Layer 5 of a small transformer language model trained on English Wikipedia (11 layers, counted from 0, width 96).
A neuron's activation on a vector x is SiLU(gate . x) times (in . x), where the dot is the dot product.

Input weights of the MLP neurons that the questions are about. A number n stands for n times 0.0024.
n4 gate: 17 23 194 -163 -76 -47 92 -160 -24 77 -17 -23 -7 -57 -159 -118 36 -13 -103 20 -44 37 -14 151 14 54 -23 162 67 85 -3 -169 -62 -70 -66 -43 -144 129 104 160 74 -114 192 167 -58 68 102 27 69 -233 180 91 -170 27 85 -176 148 66 55 -49 -38 136 122 -66 -218 0 -135 -197 132 56 -34 203 211 -263 -64 125 -34 84 109 -40 -27 -65 -18 -196 17 10 79 258 97 173 -91 140 -82 -21 49 40
n10 gate: -18 221 208 -200 -3 50 -64 125 14 105 -36 88 -169 98 80 -3 107 112 151 64 43 -57 246 -37 -29 -54 -178 -85 -78 -120 7 -14 7 105 -113 -158 52 182 25 28 -106 -46 171 100 -14 -85 71 -163 -181 107 218 143 -286 103 -192 -84 71 -38 154 177 -134 -39 106 -134 -153 80 -35 -151 -108 -40 163 -53 -97 -4 152 -18 126 178 -214 -53 120 183 52 195 -98 -33 -173 89 91 82 -103 -95 7 -91 52 101
n19 gate: 82 207 -195 -32 -4 103 16 56 -161 19 -236 -31 -65 261 50 -168 23 -27 124 16 32 95 210 61 -64 12 -266 24 -37 -11 211 55 -149 129 -142 -39 81 -24 66 -252 35 27 302 -123 -211 63 71 -43 -89 47 -79 102 -16 -476 19 271 -28 233 0 110 -116 111 33 174 -118 -206 27 86 73 -229 -154 162 12 155 193 118 -40 0 -29 -35 -47 20 86 -102 -182 -20 -24 -95 -145 84 -32 -43 -212 -97 110 8
n46 gate: 47 177 221 -71 -312 -41 -60 -30 159 -47 -60 26 11 84 -58 -4 -187 259 94 7 190 -11 108 8 8 45 100 -89 -151 118 135 -33 98 -40 133 183 97 209 114 -4 26 -26 65 52 -146 -137 -7 -15 120 30 175 126 4 -44 -57 87 148 98 11 -100 -249 30 -206 144 304 30 -180 168 -207 -50 189 178 -160 -94 207 37 -124 100 -96 0 -55 105 62 -278 15 42 -49 19 -205 7 -22 -92 -127 141 -92 80
n53 gate: -77 30 -94 -17 -21 24 19 17 85 49 58 -130 69 -33 -40 -187 -28 26 -130 5 -45 88 -33 12 26 -19 23 -119 -77 16 0 -26 51 -158 51 170 -90 26 -156 115 45 -17 107 38 77 153 -24 -24 -258 -50 127 17 81 137 21 -175 -21 -33 -26 37 -94 -5 -52 51 54 100 -12 -75 47 27 -40 10 -121 -19 -92 -7 29 10 -82 83 -66 98 54 -31 96 36 63 105 -46 163 -43 -40 46 -22 5 -35
n61 gate: 68 33 152 117 -151 -198 -139 -130 -60 220 -152 171 -177 -148 -122 -183 -167 101 -9 156 216 -116 13 183 183 -65 41 69 246 -166 -9 -34 57 -68 13 -213 125 78 -98 135 -13 149 -84 -30 -169 138 -22 -107 -206 9 52 178 -112 175 -25 -93 -197 161 -130 205 -266 181 -13 42 260 -40 -92 0 59 -151 86 -9 -206 100 -60 -288 -48 -403 31 -324 -89 -100 -188 -60 -127 22 -26 -216 70 -207 -283 -21 -8 93 -160 30
n72 gate: -114 28 150 146 -92 -200 -128 132 -25 -7 261 -65 7 93 -139 -192 -32 -4 81 -33 80 109 -36 4 -125 -88 -59 -22 102 -105 135 -211 -26 -57 -11 151 53 -77 -147 -32 4 101 -21 11 -77 -113 -106 -58 -18 44 -76 -173 149 72 -186 -85 -120 93 0 143 -37 -128 116 274 216 -74 -18 4 110 -8 7 272 156 99 242 47 73 -53 158 -18 -83 110 125 80 -53 133 125 164 -271 -102 98 294 181 -220 124 -25
n108 gate: 4 8 -170 153 -180 184 -47 142 -43 -69 16 62 -89 -112 -107 -30 -11 -273 -24 -177 -43 -31 153 61 -20 -114 -68 74 45 72 -126 31 -143 -143 -4 -132 -11 106 217 -15 120 -12 0 75 -237 0 240 125 -184 -78 79 214 177 199 254 -65 -156 31 265 -32 -151 -354 -32 17 125 116 11 85 153 -12 -55 -137 96 8 -129 161 59 249 130 39 54 158 -98 -211 35 -235 -147 236 -192 -15 -176 151 4 -60 -32 -27
n223 gate: -75 -297 3 108 -3 73 101 -3 45 -116 18 -72 -11 -106 -228 -167 -118 -61 74 3 171 135 66 -155 53 56 110 146 -94 -124 245 153 -261 3 -61 -48 135 118 165 -31 165 -144 167 -94 -210 -59 35 -128 -68 -31 -157 4 70 -83 -57 191 -145 92 -77 230 -14 59 -61 56 -32 -189 -138 -7 -82 -118 -17 38 -163 -95 62 -7 -140 166 -14 34 38 108 170 90 -123 -138 14 -150 25 30 201 -123 14 -32 47 14
n255 gate: 103 -92 -46 172 51 178 49 74 31 -141 28 -218 97 76 61 106 -81 117 -145 -7 -112 -56 -31 51 290 -91 34 -216 18 -162 32 28 96 41 -240 76 85 -259 38 -106 -24 232 -92 14 -109 -84 -179 87 55 -17 98 -144 -266 -97 -115 181 192 -86 49 -130 4 -32 -11 -60 -236 97 -149 234 38 -32 98 -73 113 -134 -35 -21 99 94 156 -93 -48 158 -69 63 51 92 -95 -63 82 -13 -104 38 -167 -18 43 -134
n309 gate: -28 -88 130 -91 -72 -52 240 -134 24 41 -180 35 -90 86 -96 -93 88 34 -71 -109 21 67 46 62 78 -84 -7 112 -62 -122 35 -102 -75 -152 -136 -52 163 147 97 144 52 -90 171 39 138 21 -105 -125 17 -143 -74 -98 -98 73 -277 17 -66 89 -46 156 -156 -91 -43 87 22 50 -190 -121 212 137 -136 -182 51 -353 -111 -7 -177 -44 193 -31 -139 229 149 -10 196 -85 99 -98 54 -67 119 100 -55 -90 90 106
n310 gate: 90 125 155 99 -140 73 -129 78 131 155 67 -55 72 -47 -75 90 -11 -119 -263 7 22 7 110 -49 89 -7 138 37 -11 205 74 -22 -142 -232 -56 138 110 15 29 79 -62 36 -104 52 170 -110 59 106 -229 -18 -59 72 -213 -277 -92 36 175 119 -107 -159 -152 96 26 -43 -105 90 142 105 -65 -167 -11 -84 -43 -237 325 190 -133 198 171 11 -25 -44 -61 165 79 -67 -56 -99 -75 -113 135 7 -236 -102 -155 144
n332 gate: 91 90 143 109 -147 8 84 -17 -183 268 64 204 -199 313 -152 59 -98 -16 -34 0 -46 46 25 117 -135 4 290 -29 -9 -89 21 8 0 -174 26 124 -211 219 25 37 307 -71 62 63 -173 -222 113 -33 74 63 -134 -130 -462 -142 -81 -82 21 -74 -198 0 98 -135 -302 -86 -52 -99 -110 -339 -156 100 -217 -8 61 -110 -242 13 -85 135 113 104 -25 177 226 -13 41 -183 -55 -25 56 141 -113 -12 -106 -56 91 -33
n4 in: 13 -22 184 -23 10 98 151 -39 45 -51 10 61 242 -106 3 -3 -177 -80 -26 -16 95 3 62 166 -66 16 -13 117 17 -3 135 -274 -90 6 -187 -119 -86 -128 -216 67 42 68 6 -134 -99 167 -69 29 26 101 -52 84 242 -26 120 -13 -42 -26 -293 135 -23 -75 -87 214 177 114 76 0 147 30 283 101 -70 -128 26 10 -129 -200 61 -32 23 102 -78 -52 131 33 3 111 97 0 -20 103 60 -137 71 106
n10 in: -62 -31 25 -266 82 0 46 -134 -135 -34 -64 -76 22 189 51 -194 20 -7 -92 -284 263 -70 -129 224 -226 -63 64 178 69 30 127 77 -57 -131 57 -14 61 -35 17 3 -100 52 38 -277 -18 234 116 24 -106 28 -73 68 63 31 128 -34 -129 38 -120 -36 120 172 -68 49 107 -139 -61 138 34 343 -56 -45 198 -18 0 -45 39 -7 -174 159 79 -123 -11 -171 130 -14 7 39 146 -101 28 -7 -27 -158 -43 151
n19 in: 117 -138 0 -20 -81 -44 28 -175 -43 86 32 -130 -102 55 147 127 127 -35 -84 -382 175 127 63 -135 108 44 -72 209 0 92 -207 71 -89 51 158 67 31 -20 55 -66 -173 24 -140 163 -323 32 199 -138 4 -51 40 37 127 8 -15 -128 -83 -89 351 -78 -28 -60 114 205 -256 8 81 -74 -58 53 63 -146 -93 -263 -83 166 204 420 -267 -133 114 44 -185 -95 -35 -85 96 151 4 114 16 -27 100 -73 90 -8
n46 in: -45 177 123 145 26 91 -218 100 -113 75 131 -53 192 -191 74 -190 122 78 -150 -61 111 -46 46 225 104 84 -51 -46 253 -147 69 -65 -155 -319 172 -4 -137 -92 -241 45 181 226 -45 23 -42 209 107 212 71 -167 -11 -83 23 57 -158 -145 -30 -71 96 -169 143 -4 -8 160 -82 -39 155 79 197 75 -87 61 -59 161 155 0 31 87 -146 -8 109 149 -202 -80 -11 58 46 202 82 48 -8 -113 -11 270 110 105
n53 in: 85 59 161 -124 28 115 121 3 -206 31 34 -31 62 101 15 57 15 152 -8 63 -68 -8 63 -95 34 -142 33 86 55 5 53 68 -157 -72 32 -119 -109 -71 5 -67 -36 -60 -90 -129 13 -76 55 -83 202 73 -11 43 -142 26 109 82 8 -54 -29 -114 112 68 -30 113 -56 -72 -71 -57 51 65 52 -31 -20 -24 83 -29 19 158 95 31 67 50 -90 55 -131 -123 106 -84 -8 -63 -199 -98 158 129 38 -136
n61 in: 238 47 -49 -79 -21 110 -58 49 350 -169 40 179 -36 147 103 37 13 4 13 -22 -22 -180 145 182 191 0 102 22 192 51 133 202 -130 221 -36 200 222 -79 -61 30 -39 122 -134 -84 -62 229 -88 -96 -215 88 -22 -100 154 96 140 319 -132 -151 -115 -18 89 -79 -81 156 45 99 -77 330 -112 -164 70 184 288 -129 -210 -206 58 169 137 -384 257 -27 0 215 17 -170 27 194 108 -93 -127 91 69 104 -277 69
n72 in: 119 -103 -7 247 36 -22 70 78 84 152 215 -109 -106 -4 57 -87 61 61 -56 41 99 209 29 -91 7 -118 -57 -121 8 67 -55 -106 52 -210 271 -243 139 44 225 -11 -47 -69 86 125 -126 -125 -63 -117 -25 -180 -162 -72 -11 36 43 76 99 -202 78 -167 60 37 94 95 71 -79 -249 -18 198 -64 40 26 133 -96 -113 -249 167 80 91 -131 -29 89 -191 51 47 314 -93 -118 -105 71 -176 -116 7 211 87 -169
n108 in: -43 -85 61 -13 115 56 -127 -57 -138 -145 -110 -181 197 -9 94 156 266 -230 -26 31 105 4 -22 -5 -70 -17 172 -317 -407 -113 131 -83 146 266 -13 39 -30 -174 -99 73 -26 73 85 -179 188 -191 -218 -233 34 -57 -113 135 -57 -251 63 -158 -95 77 -281 -194 119 127 121 -375 -36 -383 -8 -34 0 -9 30 117 76 4 329 287 4 63 108 65 95 13 -27 -13 102 252 44 -39 -182 142 52 73 30 98 63 -85
n223 in: -4 97 163 -77 -41 143 -12 -268 -19 -49 23 50 24 -76 -106 84 -206 -11 105 -136 -35 -23 -97 44 -214 -190 -63 -89 -60 71 -167 -170 51 -129 -43 -19 -198 155 0 -19 88 61 177 159 -163 -170 93 -92 4 -46 93 60 -81 11 -97 -76 65 -23 -132 -188 -211 39 159 95 -16 280 281 49 268 -12 131 142 41 62 54 -196 148 0 116 -164 -118 -198 12 -138 -185 -129 82 58 -189 234 150 278 -4 -146 56 197
n255 in: 10 7 -39 -21 95 -125 -102 35 -235 51 4 -138 -47 -148 89 69 -54 -17 -18 -53 87 -105 105 -130 -14 0 231 -150 134 40 -39 84 -57 62 -18 34 -7 -126 -72 205 93 48 0 42 -67 167 -203 111 -7 220 7 -36 -356 62 -225 130 90 -48 -148 -14 95 87 -230 -176 107 -214 -108 -131 61 -4 -17 56 92 -7 -14 143 85 -102 -163 114 -135 -137 43 56 -250 -149 88 -87 -36 175 -118 -65 -129 -64 105 -174
n309 in: -120 83 -41 0 -52 203 8 123 -125 -132 222 -28 -46 -80 72 273 -28 -172 119 -49 327 -37 37 -118 45 -69 223 -81 -216 -114 78 -69 -4 -185 71 84 -87 -114 12 -60 24 161 -16 -29 20 -122 -233 105 119 150 -45 -118 49 101 216 -159 -162 -208 -205 -202 186 -57 25 -123 4 192 -20 229 -263 80 138 -61 195 -156 166 -215 197 42 4 0 8 -66 -148 8 84 50 29 73 -42 -184 -292 -121 230 -259 -76 -56
n310 in: 198 89 -114 -14 -186 -25 195 -153 -32 42 89 28 -15 -118 -28 40 -89 121 182 156 50 -39 117 -69 317 -227 190 166 29 27 -28 60 7 212 -119 -150 21 67 -115 -111 84 24 -294 -67 11 53 -127 102 200 56 99 -84 -4 151 -116 138 -46 69 221 -99 75 -14 22 15 -40 -112 65 115 -155 -88 -53 151 -34 36 39 42 -7 -132 -99 66 339 32 -150 148 17 39 14 -14 -36 48 -70 -254 -52 101 -40 69
n332 in: 0 -116 70 -50 79 -208 -16 229 50 -80 -98 -161 171 -175 -49 -164 -71 110 8 -70 240 205 15 216 160 27 104 -12 189 -56 -78 -39 -228 -30 -135 -114 67 -271 -53 296 176 -54 72 -178 191 15 31 -130 -49 135 124 -32 -81 35 123 53 50 -148 -12 60 -102 -39 159 -71 47 -115 67 -202 151 -144 -31 -39 91 -144 -219 -50 -39 -60 60 23 -73 152 -32 166 42 -71 102 -89 268 -327 85 76 203 -4 239 23

Each question shows a token from some text and the vector x that enters the MLP there. A number n stands for n times 0.0078.

"ry": -23 -122 -44 81 6 -38 -51 -138 221 41 -60 -176 -166 -203 140 -12 -124 66 96 36 -190 -156 -139 17 84 105 -171 23 -299 -2 61 -1 62 104 259 67 -180 -43 17 -73 -6 -247 66 -232 57 91 -178 -44 96 -79 -35 82 0 129 27 4 -113 -136 -99 138 50 -75 -5 -151 -28 196 85 -55 -51 -6 1 -75 43 35 73 87 42 39 24 -89 -88 -163 144 88 45 15 176 -166 -51 71 -74 -57 -100 84 23 -63
The two highest activations, in order: n46, n10

"t": -179 -126 67 -131 101 -200 21 -1 14 6 -154 -25 -62 51 166 30 242 -43 -106 -94 57 -127 -11 -45 -69 134 -124 -197 -173 14 -74 -97 -94 -97 101 46 -8 4 13 -134 167 -70 51 181 154 113 185 72 75 73 103 -52 -19 140 74 -131 -137 -70 30 -51 -4 -41 169 -173 129 80 79 19 -42 37 -26 49 -148 3 -218 -59 25 14 144 145 -124 -68 -64 81 61 143 108 -237 -39 93 65 -155 79 10 186 50
The most active neuron and its activation: n309, at about 1.5

" a": -11 74 178 -135 -33 -208 38 -193 83 2 -56 127 -45 -40 -44 320 50 -2 -7 -101 -94 -5 -213 31 89 -41 -87 -162 -94 -60 83 17 -315 -55 170 113 12 -100 -3 -19 105 -10 18 -46 122 -93 25 36 13 28 55 314 -49 73 -77 225 50 -108 -57 154 82 -44 -79 -19 137 135 -138 103 -49 38 -46 86 33 59 -69 -69 -153 352 88 -3 -53 13 35 -21 24 -136 79 -159 122 -18 60 -141 -112 8 98 64
The two highest activations, in order: n332, n223

" l": -190 -50 -91 101 52 -129 214 25 237 76 -48 -43 -68 -84 10 195 -10 114 -25 -101 -40 -79 -4 140 -189 87 1 -79 -81 179 -85 50 -237 53 107 -71 -77 -166 65 -84 76 -64 -103 -59 204 -16 163 -57 136 106 197 166 60 -18 -48 121 14 -40 -122 50 192 3 173 57 81 34 -44 64 -80 -26 -39 95 -57 144 -118 28 46 62 68 242 51 -61 -80 -71 161 -114 180 -220 -40 52 -79 -23 -48 -120 92 -96
The neuron with the highest activation: n46

"ud": 204 -53 75 -1 130 -146 84 140 127 38 207 -119 133 -56 136 4 84 22 -4 -68 52 -96 -116 19 105 54 -99 -162 46 189 46 -102 -52 124 428 122 -49 -64 72 60 -59 17 -180 61 -56 161 57 74 -42 50 -153 -140 124 58 -47 -29 64 -32 -59 22 -45 -186 -64 -121 -38 113 -61 37 -42 -38 100 -37 -36 207 -32 -10 64 -81 190 134 10 -216 -81 -109 59 -109 39 47 -80 161 13 -66 0 169 213 198
The most active neuron and its activation: n72, at about 0.43

"ic": -62 -177 72 23 173 8 -86 -95 -55 104 91 -168 -65 -74 310 154 -11 85 -182 -100 -80 -122 15 -51 -47 -154 82 87 -17 -67 61 220 -109 165 117 -238 8 29 61 24 -78 -58 -127 20 156 167 -104 -118 7 -82 57 103 -21 278 -19 -17 77 -34 -84 -43 30 95 93 -28 185 228 90 42 14 89 83 -71 -104 90 -70 60 -20 246 154 171 -22 -111 116 -32 96 -14 -14 -126 -67 132 -134 181 -37 22 54 -40
The two highest activations, in order: n108, n53

" in": -79 -55 52 9 130 -150 31 -11 63 145 -61 -172 109 -73 13 252 -16 78 253 4 -18 -92 -105 -96 77 8 -312 -112 -71 54 6 103 -315 -63 241 57 0 -126 -70 -71 60 75 -73 -41 159 33 -160 -56 17 -73 -89 99 77 91 -3 136 4 -55 -181 131 58 -159 5 27 42 142 -56 12 113 -78 -91 157 5 97 63 52 36 -64 -44 -30 18 172 54 29 -165 -123 112 -78 41 -258 -143 -62 -59 14 180 2
The most active neuron and its activation: n10, at about 0.73

"ec": -8 -139 13 -193 26 -175 10 15 -1 151 81 -4 57 27 -60 65 120 156 178 -27 -98 98 86 181 95 12 -32 -147 -196 -57 -3 -16 -294 12 132 -256 -160 109 78 -68 -155 142 178 81 233 166 -60 17 85 30 -123 0 89 -20 -75 116 26 2 -221 -82 72 -173 24 9 -131 15 49 -84 121 -13 128 85 56 139 -186 80 168 120 34 63 18 31 -33 35 124 11 97 -122 253 139 63 -113 24 67 -9 28
The neuron with the highest activation: n4

" at": -42 -71 75 40 -45 -110 30 36 123 106 -1 -81 205 -47 116 320 88 19 107 167 40 -85 -166 -94 -33 75 -45 -104 114 91 -5 41 -275 -97 337 11 125 -22 26 -84 0 -192 -193 86 212 -6 -157 -96 74 5 -64 131 80 327 127 86 2 -63 -118 66 -33 90 70 72 84 160 0 58 15 151 -200 62 -30 58 22 30 90 176 -58 19 -36 100 32 52 32 -60 22 -151 94 -125 -141 -8 -80 35 120 -41
The neuron with the highest activation: n223

" the": -192 -103 138 -62 8 -120 27 -258 30 30 -198 104 -17 22 166 191 155 28 22 29 18 -132 -141 17 56 -32 9 -115 -129 -202 -27 79 -204 7 220 60 -148 -110 -34 -61 196 69 78 6 47 -80 -47 -28 -34 14 -44 -31 2 146 24 137 -125 -279 -120 143 -46 -50 48 3 158 208 -131 -104 -59 -149 36 90 -55 0 -120 64 -14 129 6 45 -7 68 36 -36 25 113 -53 -143 81 86 -29 97 -134 -53 246 4
The two highest activations, in order: n332, n309

"ag": -103 -77 70 -119 121 -27 106 113 1 -70 44 -11 145 0 149 -82 -2 90 3 -19 -54 -338 -67 133 158 -14 -147 67 -216 147 -53 -67 -155 -178 209 151 -39 -170 -86 91 11 77 -10 -51 235 123 -60 48 79 -60 -36 100 11 -147 44 162 108 -144 -63 -23 -207 -30 98 -136 -172 64 68 3 20 156 101 -41 -112 -30 40 -85 70 -6 -7 41 -42 -273 145 4 206 -32 19 103 125 163 -6 83 -6 83 12 -17
The neuron with the highest activation: n4

",": -95 -120 5 -43 -57 -100 -73 -36 146 157 -332 -255 -3 -6 89 112 162 18 -17 -94 4 -158 -187 35 87 -108 -65 -46 -115 -34 -106 -135 -111 94 175 15 -10 -40 -65 -83 35 -146 -9 -169 74 -58 3 -115 150 94 -53 -1 -248 -43 18 32 -61 -34 3 187 68 -44 28 173 179 147 -40 -200 56 -84 -176 -38 -59 91 -1 5 105 -2 67 206 -53 -8 166 -2 102 -2 99 -75 56 82 -122 -115 -35 -18 232 16
The neuron with the highest activation: n332

"im": -55 -102 15 129 119 -213 140 -277 114 55 -2 -60 -89 -234 174 75 43 -84 11 81 -118 87 -171 37 121 35 -30 6 -27 -114 85 201 -133 31 40 53 -131 -99 -51 -95 104 -27 103 -109 58 -26 -48 -86 120 -115 -105 121 121 65 -29 39 -1 53 9 147 70 -17 26 -46 -39 174 124 -94 -171 -112 96 176 84 99 110 -12 58 16 125 87 81 4 -128 -105 -18 -92 94 66 -46 216 -342 38 -136 32 157 62
The neuron with the highest activation: n4

"ion": -66 -105 -27 96 -109 -268 61 -178 139 -3 -49 -130 -200 -185 31 -13 -197 9 -115 -200 -39 -68 -129 -4 -53 41 -18 -88 -48 -111 24 61 6 192 284 84 -135 -21 18 -54 -31 -105 -27 -306 140 -4 105 -54 229 63 -188 -38 -27 268 85 7 -156 -12 -77 30 -16 -100 24 -38 68 227 83 43 64 121 -36 -177 -14 117 74 88 -57 199 67 -35 -76 -54 190 71 34 68 -40 -122 88 66 33 101 -41 36 -7 -48
The neuron with the highest activation: n46

"\"": 92 -74 52 80 79 -49 -186 -54 103 121 -55 -111 -67 -107 37 174 -1 115 -12 -167 -53 -17 -409 -23 8 -26 -167 -70 -295 -60 -25 83 125 45 111 122 -222 -57 4 -96 23 -143 -150 -203 51 111 -56 -106 149 56 45 -62 17 187 162 -83 -123 -9 -22 -91 163 1 48 78 -2 62 65 153 19 -36 -99 -12 -69 -102 21 130 -13 257 -49 86 155 -74 -14 9 30 49 109 -59 2 59 -84 185 -58 -85 -91 -70
The neuron with the highest activation: n53

"c": -195 -215 -20 -60 -97 -120 69 -18 126 -159 -23 -99 -39 87 -3 185 -25 -64 -82 -115 150 -229 68 20 -56 -103 66 -11 -78 46 46 -82 -245 217 132 -64 -170 -105 140 -144 199 129 195 101 124 126 88 5 14 -80 131 55 13 -2 80 63 9 140 -62 -24 -10 75 107 -60 -6 33 130 -117 -13 -71 -31 197 100 50 -120 95 90 231 74 145 86 -31 -33 -69 192 -264 -113 -189 -24 108 139 -35 54 19 89 -27
The two highest activations, in order: n108, n223

"ing": -75 -192 35 51 315 -197 -121 -154 87 36 32 -81 -105 44 147 69 -62 -91 -98 -49 -121 53 -99 -82 -54 -37 -153 94 -101 -14 1 -57 -122 8 148 -81 -14 41 0 -159 -6 -178 -33 -159 0 -167 -99 -9 59 81 -123 38 -39 236 -33 -49 87 14 -21 110 89 -114 81 -43 93 261 0 -14 162 105 -102 -10 14 -7 -93 59 -1 279 148 116 -36 -100 152 -66 76 -1 -22 -55 165 -145 -71 -34 -164 96 133 87
The neuron with the highest activation: n310

"em": -237 -27 -40 100 -48 -185 72 -88 212 -8 -57 -11 -122 -234 279 45 -58 -80 28 -10 42 10 -59 -26 -53 -27 46 119 -115 144 -21 207 -188 349 217 34 -44 -61 17 -194 86 51 78 -127 30 -66 145 138 81 41 -80 -149 -95 -94 28 113 38 -180 -75 56 -3 -119 60 -130 -132 9 60 -114 -14 58 112 100 23 84 255 42 39 35 190 97 105 -43 61 65 -4 27 -22 -63 51 133 32 77 -1 -196 -176 14
The most active neuron and its activation: n310, at about 1.5

" but": -202 -168 80 -22 -84 -28 -29 -11 137 63 -178 -150 -51 52 29 194 49 -48 118 -6 -24 -100 -155 87 181 -6 42 -33 10 160 -65 68 -196 220 259 -85 -40 20 2 -30 140 27 1 -132 -40 102 -64 -110 111 69 -52 -60 -122 270 -89 22 22 39 -59 -111 52 -36 -22 92 103 292 -109 -79 -9 -74 -156 -74 100 40 -86 -56 156 73 -24 161 172 42 -13 -14 -72 138 222 -164 124 73 -3 -196 -64 116 -3 44
The two highest activations, in order: n4, n332

"a": -57 137 64 71 12 -31 22 31 117 -72 162 35 162 54 -17 95 -86 106 -46 -9 60 -37 -59 110 124 89 41 8 -223 244 -76 35 -206 -194 319 201 59 172 -34 -158 60 157 -16 -93 153 189 -14 28 78 -24 66 -159 115 24 -47 -12 148 -150 39 -17 -12 -42 14 -25 56 74 -93 42 28 -10 -51 138 -174 42 -66 -19 34 62 -49 96 -37 -222 34 70 283 -116 89 142 -28 205 133 -209 -98 -49 35 13
The most active neuron and its activation: n46, at about 24

"or": -34 -69 -142 267 105 32 -60 37 25 -28 49 -88 -217 -167 47 184 16 21 -8 49 80 -48 -90 -221 39 115 16 -88 -93 90 73 37 -46 118 170 -160 -16 47 -102 -66 -37 -163 117 -65 88 75 -133 73 -58 -249 -84 156 127 64 32 13 32 73 -90 41 80 15 128 -74 -135 108 160 -99 -66 23 13 13 -89 92 190 127 215 194 177 142 -41 -84 75 17 168 35 -131 10 -27 153 -261 -180 -131 39 57 65
The neuron with the highest activation: n108

"ab": 7 -105 137 -17 135 -16 -104 -72 31 16 134 -68 193 -32 131 -3 -123 95 -65 92 -102 257 -71 176 144 -20 14 27 45 44 108 110 -67 -169 248 48 -37 105 -15 -171 47 -93 47 -32 148 -163 -5 -125 78 -17 -162 -6 27 93 -38 -59 81 -77 -293 11 64 20 51 -7 30 39 86 73 -142 -56 -11 -2 255 -61 -59 -66 231 40 287 95 47 -274 2 18 4 -146 109 -150 -79 95 -129 70 -10 82 10 -95
The two highest activations, in order: n72, n332

"os": 95 93 236 -51 31 -180 40 138 -136 -1 -18 -44 171 -57 130 -37 38 252 -87 24 8 41 -37 -9 137 31 107 -106 -216 115 -179 -20 -168 97 100 63 -53 81 42 -136 -78 -51 -106 3 130 100 -22 -56 84 -26 -27 -173 275 -22 25 74 -8 -37 -267 44 92 -158 24 -161 -125 83 -41 192 30 10 163 -77 -21 155 -106 -8 82 66 -86 35 -79 -145 40 -78 97 1 105 14 -101 92 -33 -302 -41 -48 -22 155
The most active neuron and its activation: n46, at about 1.4

"ome": 92 -66 -11 70 -42 -177 -65 -70 -50 46 -79 -9 117 -277 -58 58 2 -64 -46 -37 -60 -27 -48 99 -78 91 -176 3 -59 -35 -1 31 -272 92 73 10 159 -137 -7 -208 58 46 144 -82 1 60 84 23 244 56 78 160 -14 284 -111 160 94 -50 -194 91 16 -107 -15 162 150 167 -70 -140 153 182 122 -71 39 123 -121 -29 -127 80 15 85 83 -174 53 -61 18 98 28 -61 204 -118 -189 -67 -45 11 111 -41
The neuron with the highest activation: n19

"are": 89 -35 61 178 223 -197 -120 -79 97 -17 87 -168 -46 77 -10 228 -49 18 127 25 12 41 -109 24 24 -142 -188 -32 -113 -131 78 215 -29 136 61 42 -87 120 170 28 -23 20 -128 -126 2 -112 61 -90 63 -14 0 -50 -53 139 -68 120 22 -21 -324 133 89 -114 -54 -112 118 93 120 -114 76 -41 -166 -34 -125 -13 8 128 -31 224 126 37 48 -8 92 -89 -75 -182 41 -66 315 -78 -134 -163 -1 -21 52 -37
The most active neuron and its activation: n332, at about 8.4

"red": -60 33 -4 -51 10 15 -198 -31 161 36 1 19 25 -31 196 59 15 -122 40 222 -23 84 -71 -42 -43 38 -113 86 -62 28 -77 118 120 -56 213 -111 -75 -43 -65 -66 64 -242 -59 83 127 39 -92 30 115 -116 -78 -169 103 5 -293 16 -182 -239 -107 91 -9 -276 29 -154 3 165 -21 -24 43 -37 29 1 -50 60 9 82 191 5 40 233 8 -263 74 25 61 -61 115 10 -106 -5 -38 20 -103 157 166 -26
The three highest activations, in order: n10, n332, n4

"e": 36 -9 -68 -60 34 -319 24 -99 145 -10 -38 -139 111 53 45 95 -8 65 -113 -56 -85 -139 -187 114 23 -44 -133 -74 -107 1 114 0 -198 59 20 -47 -360 -89 -121 -141 182 -223 218 -191 78 -14 61 -102 74 68 159 92 7 -35 -126 -49 -32 103 -80 77 135 95 -37 -49 -50 226 -19 125 93 30 4 186 92 49 162 17 -77 58 152 13 -171 -29 78 -153 90 -3 -8 -7 79 -16 21 -187 1 69 4 20
The most active neuron and its activation: n4, at about 6.7

" j": -167 -39 92 -4 -26 -111 52 55 34 -2 82 31 79 -67 -21 100 100 72 -40 -129 -113 22 -180 80 -120 -46 -106 -30 -207 55 -51 -28 -198 -126 106 82 -205 87 -26 -186 60 22 -119 53 154 -38 264 -103 53 16 -75 183 17 30 30 -97 122 15 -62 115 22 65 264 42 169 32 43 85 -51 82 -89 64 -121 122 -43 -68 21 172 139 233 -158 -30 -245 -14 71 -180 234 -128 -66 -98 -50 -144 -36 -113 44 -34
The most active neuron and its activation: n53, at about 3.5

" ": -120 -11 15 -50 -23 -154 73 -90 -22 68 42 -41 59 34 48 319 -81 101 50 -14 -38 57 -62 17 71 100 -56 -127 -57 27 38 3 -53 -66 334 -42 -321 -110 -111 -38 45 -171 65 -140 66 8 -32 -116 174 -102 -56 191 -146 -30 -84 256 -61 -19 -103 23 115 -63 135 45 182 4 165 148 160 -2 -121 71 46 74 -97 -35 -16 0 118 173 66 122 -87 -16 66 -81 43 -13 5 218 -30 -117 100 -123 5 -6
The neuron with the highest activation: n332

"ge": -58 -74 48 249 -31 -272 -95 -33 244 3 60 -60 163 48 197 70 -34 -7 73 44 49 -38 -106 -107 50 -33 -60 113 -145 -261 219 30 -79 -30 263 7 -87 71 -154 12 -20 -10 -52 -60 153 -16 62 -192 167 129 -50 -17 27 112 39 -57 -82 -9 -154 318 17 -62 79 6 -107 229 32 158 -48 95 60 -12 8 -2 26 -11 116 46 111 6 -139 -129 97 115 70 -6 -50 8 -127 -32 -13 58 -52 265 46 -13
The two highest activations, in order: n72, n255

" D": 23 -132 104 -62 32 73 127 54 -225 55 111 163 19 63 157 87 47 177 37 -266 46 -211 -200 -13 -1 92 -166 37 -53 43 35 -55 -202 54 162 91 -138 -67 -54 -105 48 -68 -150 132 142 164 -81 7 37 9 152 44 59 28 -91 -51 -122 -14 -197 92 111 -49 161 -104 -161 123 51 80 70 -75 -49 105 -72 84 -43 -135 18 -36 46 205 77 -30 -139 59 185 -9 216 9 19 26 12 -58 27 99 234 14
The neuron with the highest activation: n72

"S": -111 128 88 89 19 -224 -46 -66 88 42 -130 24 -125 -131 -36 106 48 29 130 -186 -20 23 -172 -9 32 61 12 -149 -200 178 24 -179 -212 -30 60 74 -163 -89 222 -148 135 22 -113 -64 118 113 -3 -97 123 75 -159 15 64 206 141 -25 -92 -59 -157 159 180 -54 28 123 -77 -19 47 157 164 3 -114 -45 13 68 -159 -34 160 141 87 153 8 8 183 -117 14 173 36 -121 120 99 -19 -42 36 27 -1 10
The two highest activations, in order: n309, n332